Layer 5 of a small transformer language model trained on English Wikipedia (8 layers, counted from 0, width 128).
A neuron's activation on a vector x is SiLU(gate . x) times (in . x), where the dot is the dot product.
The model reads these tokens: "st" "," " H" "ung" "ary" "." "\n" "\n" "=="

The vector x that enters this layer's MLP at each token. A number n stands for (n - 500) times 0.0051.
0 "st": 515 464 550 530 260 498 361 649 345 603 260 586 618 681 562 385 608 330 423 313 783 402 637 384 536 557 616 176 410 247 634 322 416 319 145 383 179 299 470 465 264 541 516 680 451 516 469 893 552 560 480 509 441 286 539 422 354 458 367 480 485 410 606 514 548 292 235 713 335 502 654 509 503 568 598 650 634 597 652 566 558 504 737 424 697 423 587 368 388 616 434 411 559 567 357 539 624 479 435 712 347 465 746 323 443 554 151 435 368 422 636 416 488 454 333 542 644 516 506 538 366 594 432 263 437 588 320 589
1 ",": 479 380 496 360 298 601 425 691 262 565 332 646 523 553 399 420 688 320 549 333 752 505 559 255 490 562 661 351 603 287 488 338 444 321 124 485 226 292 423 544 218 446 548 208 413 569 383 820 531 674 472 579 671 556 622 514 419 681 372 479 430 607 646 362 452 476 230 541 340 285 640 447 676 551 486 827 544 549 554 552 594 494 769 436 686 404 478 453 233 613 433 463 496 575 503 663 643 506 548 551 515 485 479 599 580 358 376 606 329 334 512 439 598 452 411 377 607 438 493 509 426 580 381 133 377 444 438 663
2 " H": 584 442 514 257 283 581 356 565 25 711 315 620 544 473 346 404 458 334 539 320 785 389 546 441 335 556 295 513 270 276 447 468 453 651 132 408 125 513 525 442 479 415 615 610 364 453 485 499 462 616 381 405 714 352 662 483 390 695 446 496 559 618 672 492 373 555 389 547 485 447 356 402 502 629 477 554 492 583 492 375 584 584 676 324 611 353 439 417 293 647 361 232 458 447 627 560 700 503 594 498 469 325 739 292 735 460 259 333 554 411 435 318 774 390 181 596 588 549 444 517 458 563 460 352 575 419 430 576
3 "ung": 589 480 635 325 337 694 208 359 231 424 552 436 528 497 339 532 638 323 368 368 493 569 627 305 490 658 457 379 619 598 395 351 438 700 430 671 234 463 552 583 382 718 446 758 559 588 437 514 316 543 468 438 436 329 313 515 344 680 585 552 531 621 649 486 624 401 263 369 601 708 458 521 748 399 580 505 420 506 524 579 855 276 627 288 862 403 575 604 333 330 511 528 343 603 598 743 491 896 435 565 385 321 505 602 383 744 292 483 807 305 215 358 553 602 672 529 427 527 565 606 316 622 762 510 582 397 429 456
4 "ary": 414 500 383 407 327 637 231 344 355 652 305 397 645 374 340 297 605 444 372 382 655 380 387 256 518 452 484 470 437 561 264 509 483 574 509 563 88 573 585 338 493 638 585 378 364 635 484 748 544 477 589 439 391 464 667 601 247 386 283 573 469 413 576 413 434 505 614 283 739 522 539 429 537 183 434 615 661 620 652 548 647 432 735 198 585 329 557 454 214 419 310 501 838 498 571 623 474 721 326 587 589 381 401 267 381 572 290 409 540 449 378 452 578 347 429 485 557 705 449 519 392 442 205 559 336 651 571 405
5 ".": 633 420 333 384 265 331 328 530 329 639 262 684 663 546 539 326 556 146 441 322 808 403 521 328 546 358 604 350 519 145 287 351 331 409 219 751 196 328 541 540 331 526 586 319 326 628 462 752 533 403 466 444 508 486 649 428 477 677 399 496 483 576 523 366 476 323 358 491 438 609 575 361 558 296 556 828 582 498 650 480 601 448 555 473 551 334 460 620 395 505 451 481 668 589 489 681 788 653 504 573 453 236 527 506 623 439 420 720 527 335 454 509 487 324 397 415 565 580 409 594 457 591 374 359 469 568 516 591
6 "\n": 551 580 436 369 273 542 438 578 244 498 226 669 494 439 485 482 684 272 551 409 721 393 550 319 568 513 733 340 455 241 502 251 427 258 170 573 371 402 564 525 307 411 686 419 374 572 389 801 438 656 420 424 648 478 507 425 314 740 337 432 598 485 494 383 523 394 184 575 396 333 546 449 637 619 527 845 445 581 550 523 597 452 704 444 657 406 493 316 173 626 479 412 443 495 631 726 765 586 656 608 504 493 553 669 594 326 306 606 233 270 572 474 654 390 426 463 517 549 537 519 494 574 360 227 357 453 315 577
7 "\n": 381 487 437 323 318 574 473 635 302 522 216 570 452 496 447 479 593 405 543 416 681 461 536 379 526 510 727 361 444 310 527 288 499 347 116 551 363 412 590 519 245 461 567 438 378 569 339 793 488 745 555 484 621 476 490 434 383 731 307 408 546 472 524 422 634 493 208 637 460 376 614 436 613 527 613 906 477 536 518 516 521 420 761 471 692 380 600 399 163 569 437 377 420 516 547 680 800 606 624 592 453 515 519 612 647 345 324 720 207 258 573 453 641 372 375 496 555 503 466 500 424 695 418 230 345 389 347 691
8 "==": 463 486 428 339 331 512 409 582 357 641 282 533 496 583 415 368 583 360 704 441 629 427 465 477 590 414 822 465 576 227 476 366 387 328 46 387 496 395 477 553 276 511 523 363 393 660 319 830 431 749 662 402 547 469 548 409 448 816 336 482 570 406 756 367 517 481 356 653 453 434 603 346 710 537 479 901 508 504 412 504 648 613 638 513 560 388 513 429 239 537 320 438 405 450 463 563 781 601 431 572 516 367 541 698 691 374 350 350 316 422 468 404 459 467 465 560 564 429 454 335 422 665 401 387 465 534 296 811

Each question shows the input weights of one neuron of the MLP. A number n stands for (n - 500) times 0.002.

n241 gate: 434 382 442 441 494 354 573 453 453 613 677 582 515 561 479 644 345 383 393 528 546 548 506 491 437 599 497 404 533 721 449 437 678 279 452 301 370 420 629 444 607 440 482 437 638 630 599 522 542 685 509 554 431 628 462 524 476 270 394 443 464 385 518 464 426 494 461 420 464 539 328 440 574 590 360 380 509 377 401 606 661 491 557 518 341 418 539 307 308 500 339 393 491 518 668 488 449 452 509 479 473 447 431 470 446 558 354 485 464 658 482 506 476 637 497 400 515 491 688 724 680 366 536 525 580 600 721 542
n241 in: 545 422 493 309 417 359 278 810 626 496 465 455 427 550 528 359 259 462 429 458 559 625 582 663 641 548 534 479 410 452 466 666 677 490 672 632 411 496 571 279 606 634 497 708 369 418 503 486 458 351 531 418 421 478 523 469 565 546 535 534 400 687 373 534 572 652 681 599 369 625 456 462 353 541 548 453 553 534 621 497 634 418 376 352 599 444 497 567 562 493 706 641 716 469 561 479 531 503 442 587 517 482 503 702 355 463 654 585 250 211 610 701 524 593 294 643 380 651 592 578 483 479 483 249 620 371 362 397
Which token does this neuron like most? 8 "=="

n48 gate: 461 395 595 468 594 401 480 623 577 447 536 566 480 516 471 532 568 458 570 593 507 487 596 748 607 325 497 718 409 536 661 539 537 542 534 464 536 390 484 586 693 532 382 366 530 474 614 982 565 386 516 645 487 476 403 503 494 530 611 597 399 558 377 513 271 522 454 419 374 739 523 471 628 591 503 572 566 630 438 598 439 230 549 513 381 592 533 533 422 480 235 620 457 471 468 385 566 419 452 611 638 335 653 490 519 333 513 436 415 432 513 360 334 606 649 402 552 335 733 350 459 568 500 433 560 557 447 419
n48 in: 454 503 411 474 605 467 259 449 423 353 513 556 246 554 441 520 575 556 600 490 583 381 561 573 480 507 383 392 359 399 588 316 537 366 597 599 442 376 359 532 507 500 556 286 507 300 532 503 582 404 438 503 654 578 516 543 344 520 398 438 500 584 334 591 357 574 688 459 464 550 730 569 859 487 364 524 453 575 520 526 383 367 474 331 547 450 437 363 572 516 428 624 638 520 435 364 490 526 345 510 490 713 369 523 320 548 437 426 401 467 546 559 612 412 446 322 471 610 358 374 346 451 752 568 530 378 473 211
On which token does it fire most, and how strongly? 1 ",", at about 0.5

n491 gate: 455 447 419 344 452 488 485 538 365 467 360 488 332 584 350 664 545 578 594 372 530 578 424 626 580 506 432 593 467 556 447 500 601 378 573 347 650 372 445 257 427 547 533 488 588 447 442 512 554 628 557 592 428 577 604 602 630 564 605 467 398 521 384 659 482 497 416 620 373 536 323 446 435 438 426 456 296 512 602 440 444 456 601 464 436 476 419 387 455 479 541 319 528 425 324 358 545 565 564 560 506 565 368 686 402 517 343 442 326 411 654 524 386 666 407 476 301 567 553 547 643 283 554 503 308 661 469 420
n491 in: 493 426 580 517 445 507 503 437 507 545 558 559 620 437 600 674 595 514 608 238 410 572 567 376 480 452 701 411 257 354 456 479 514 568 507 428 508 273 420 456 598 632 590 408 514 288 367 696 579 326 776 517 398 546 493 640 709 507 379 463 548 473 381 243 568 443 503 673 568 682 473 300 608 643 426 407 535 503 295 552 463 409 653 486 368 337 565 490 534 401 558 422 402 579 426 327 359 558 752 521 490 433 425 510 548 649 389 598 620 428 201 654 517 531 647 665 367 490 564 429 356 541 469 528 542 352 643 656
Which token does this neuron like most? 7 "\n"

n49 gate: 500 536 586 529 572 363 527 680 552 617 520 583 745 341 583 740 467 778 779 567 557 878 724 440 438 306 641 573 414 500 461 616 284 323 636 467 595 342 413 471 419 592 433 599 517 380 516 620 513 709 585 526 421 527 554 526 497 503 520 608 464 451 618 656 503 471 566 434 467 490 500 394 598 530 526 500 513 562 345 556 565 510 405 412 500 637 560 396 605 648 467 507 395 378 280 560 543 444 435 289 500 347 563 392 461 592 483 442 467 667 467 441 432 618 439 480 454 413 345 328 565 461 484 538 645 713 588 464
n49 in: 670 292 761 399 674 476 573 381 611 711 551 462 387 536 473 595 503 442 396 699 434 545 329 551 564 697 439 551 510 459 578 469 510 340 413 572 382 591 257 621 563 629 469 527 500 684 467 322 466 490 364 402 636 387 562 486 443 570 267 415 408 510 686 524 672 543 318 578 642 342 261 514 581 469 274 410 445 598 490 298 578 480 327 419 559 390 562 271 524 486 402 493 612 486 376 462 466 666 614 411 668 665 452 493 405 513 479 440 647 259 561 398 370 503 623 637 453 379 570 477 346 412 469 387 500 667 476 456
Which token does this neuron like most? 5 "."

n381 gate: 487 398 503 453 481 510 448 518 655 702 550 545 522 360 573 475 525 554 564 529 417 430 283 598 616 280 531 522 579 500 453 468 419 538 523 446 574 610 269 491 368 444 462 487 535 491 675 520 604 423 513 544 714 572 451 570 488 590 417 701 421 550 553 350 663 432 532 358 603 408 260 570 534 569 553 517 490 355 291 602 534 625 453 491 725 586 421 474 560 462 315 368 548 364 357 273 436 491 438 563 319 393 440 438 387 500 548 299 570 484 409 570 685 550 429 538 672 529 760 547 444 597 415 598 342 621 523 306
n381 in: 458 494 500 413 484 553 793 487 481 407 266 461 428 343 342 380 477 467 453 410 434 553 272 539 257 341 464 467 536 481 529 330 447 552 427 385 213 610 513 500 343 429 668 490 843 436 735 500 500 487 451 506 353 564 491 585 510 530 507 529 376 458 510 532 442 487 388 332 474 356 574 415 548 584 406 565 550 393 591 631 477 455 598 468 301 470 401 507 598 523 429 516 677 621 397 540 467 584 500 343 371 746 631 335 555 481 530 832 621 448 426 425 350 503 548 461 565 434 382 381 468 568 292 443 473 455 623 445
Which token does this neuron like most? 4 "ary"

n509 gate: 474 429 411 455 664 336 506 452 542 690 658 636 581 406 604 451 494 413 635 456 611 407 381 555 597 345 454 330 589 620 375 460 468 497 521 480 506 550 514 523 438 360 387 425 421 588 525 488 471 522 491 391 635 628 539 414 565 573 497 328 756 350 557 381 586 545 431 541 483 332 457 575 523 577 412 512 433 549 670 433 429 520 322 363 570 448 390 603 509 477 683 523 438 621 356 573 306 546 302 474 432 405 491 380 543 547 579 408 546 523 511 402 494 708 536 465 483 728 404 449 559 451 376 560 547 562 412 540
n509 in: 538 497 440 683 488 470 521 414 613 485 606 675 491 446 553 538 456 565 593 382 494 562 590 399 389 371 471 379 346 755 337 438 497 641 488 527 444 395 604 465 446 629 268 529 509 361 540 552 420 537 389 599 491 427 494 606 427 653 467 441 364 552 515 407 579 431 622 661 558 435 599 349 625 550 494 491 548 491 559 479 529 523 532 605 386 536 361 533 479 503 459 304 599 506 367 446 607 497 512 597 727 457 532 500 429 563 563 618 568 453 629 438 468 412 445 491 702 395 659 847 491 582 368 555 527 439 346 389
Which token does this neuron like most? 5 "."

n421 gate: 608 456 444 538 357 442 464 497 572 487 487 577 388 457 349 522 513 471 624 301 681 574 597 628 475 519 395 526 519 532 525 455 549 459 558 426 432 549 500 384 415 506 439 468 608 525 621 397 289 612 541 497 331 596 515 398 573 392 391 570 471 456 386 585 405 407 333 763 554 561 655 500 220 440 503 604 474 366 478 490 342 390 615 506 467 591 410 474 443 564 576 681 497 564 541 409 423 347 340 375 576 704 414 705 506 478 626 251 510 554 246 570 659 544 354 461 741 377 356 349 647 468 487 619 480 312 383 582
n421 in: 503 383 472 611 439 566 523 443 446 451 581 441 656 618 477 445 590 422 487 457 239 461 592 490 401 407 490 477 694 433 388 587 622 471 562 503 353 358 478 326 688 548 360 503 497 446 418 594 429 308 587 625 436 513 270 426 529 609 402 436 568 424 465 465 452 481 552 432 455 575 506 607 385 657 535 751 549 384 503 623 478 577 651 497 671 487 585 418 526 687 705 420 454 645 471 448 266 526 595 445 577 630 393 634 468 325 562 417 387 510 548 633 671 654 289 523 378 700 427 325 310 458 581 577 638 332 668 644
Its two highest activations, in order, are on tokens 5 ".", 2 " H"

n285 gate: 454 655 470 689 485 506 503 395 719 396 614 391 612 572 528 475 660 602 737 386 697 494 719 469 623 648 574 472 618 457 433 469 636 438 644 401 483 405 548 549 522 482 459 506 771 406 509 474 509 591 660 448 630 628 577 469 521 418 771 601 416 591 540 448 423 422 400 550 328 335 307 553 500 657 537 588 431 580 410 637 580 454 633 393 598 472 550 456 515 373 383 454 370 454 643 494 435 349 363 512 549 516 398 506 383 512 625 417 472 337 469 497 452 384 488 528 531 509 488 436 561 239 614 516 377 379 598 472
n285 in: 564 361 650 482 515 434 409 449 445 635 442 537 553 702 363 561 718 472 475 683 466 516 361 531 524 491 463 534 531 549 515 460 547 386 683 432 538 513 356 394 503 671 681 568 626 521 470 371 466 542 469 371 549 676 488 398 585 434 537 718 395 549 638 324 506 629 373 577 457 543 396 531 494 454 409 665 415 494 552 596 314 524 632 390 660 425 571 422 562 596 424 497 547 749 742 450 419 571 594 395 594 395 577 500 312 387 690 449 376 580 433 497 584 405 467 624 540 343 352 479 491 322 534 675 664 497 443 448
Which token does this neuron like most? 7 "\n"

n28 gate: 523 548 661 559 554 407 477 608 506 433 543 612 359 641 606 571 474 202 497 594 549 494 508 733 489 594 526 434 560 420 466 466 661 577 512 557 306 415 383 621 658 449 520 374 316 539 567 485 411 511 457 435 471 494 461 606 489 497 598 381 503 303 381 559 690 553 540 495 545 460 576 563 421 551 398 494 541 594 623 575 551 432 363 514 343 607 586 549 531 374 636 506 424 600 489 619 434 543 553 443 347 612 609 670 494 552 445 568 514 600 497 620 632 653 570 569 670 541 385 433 663 426 600 367 593 379 497 582
n28 in: 557 469 516 343 439 422 360 509 343 529 337 226 465 512 516 589 538 593 660 425 445 442 491 494 535 510 430 769 263 671 354 506 418 525 449 433 674 451 537 553 503 684 587 404 520 638 484 673 439 659 551 567 519 437 552 484 592 490 487 529 362 547 478 396 449 528 494 524 300 497 491 786 598 500 446 621 435 538 545 532 522 642 618 510 542 435 410 731 446 580 510 252 421 647 384 429 655 551 522 487 680 328 590 617 446 435 759 536 657 608 424 500 619 471 450 606 275 578 679 443 287 440 490 589 565 497 487 541
Its two highest activations, in order, are on tokens 0 "st", 3 "ung"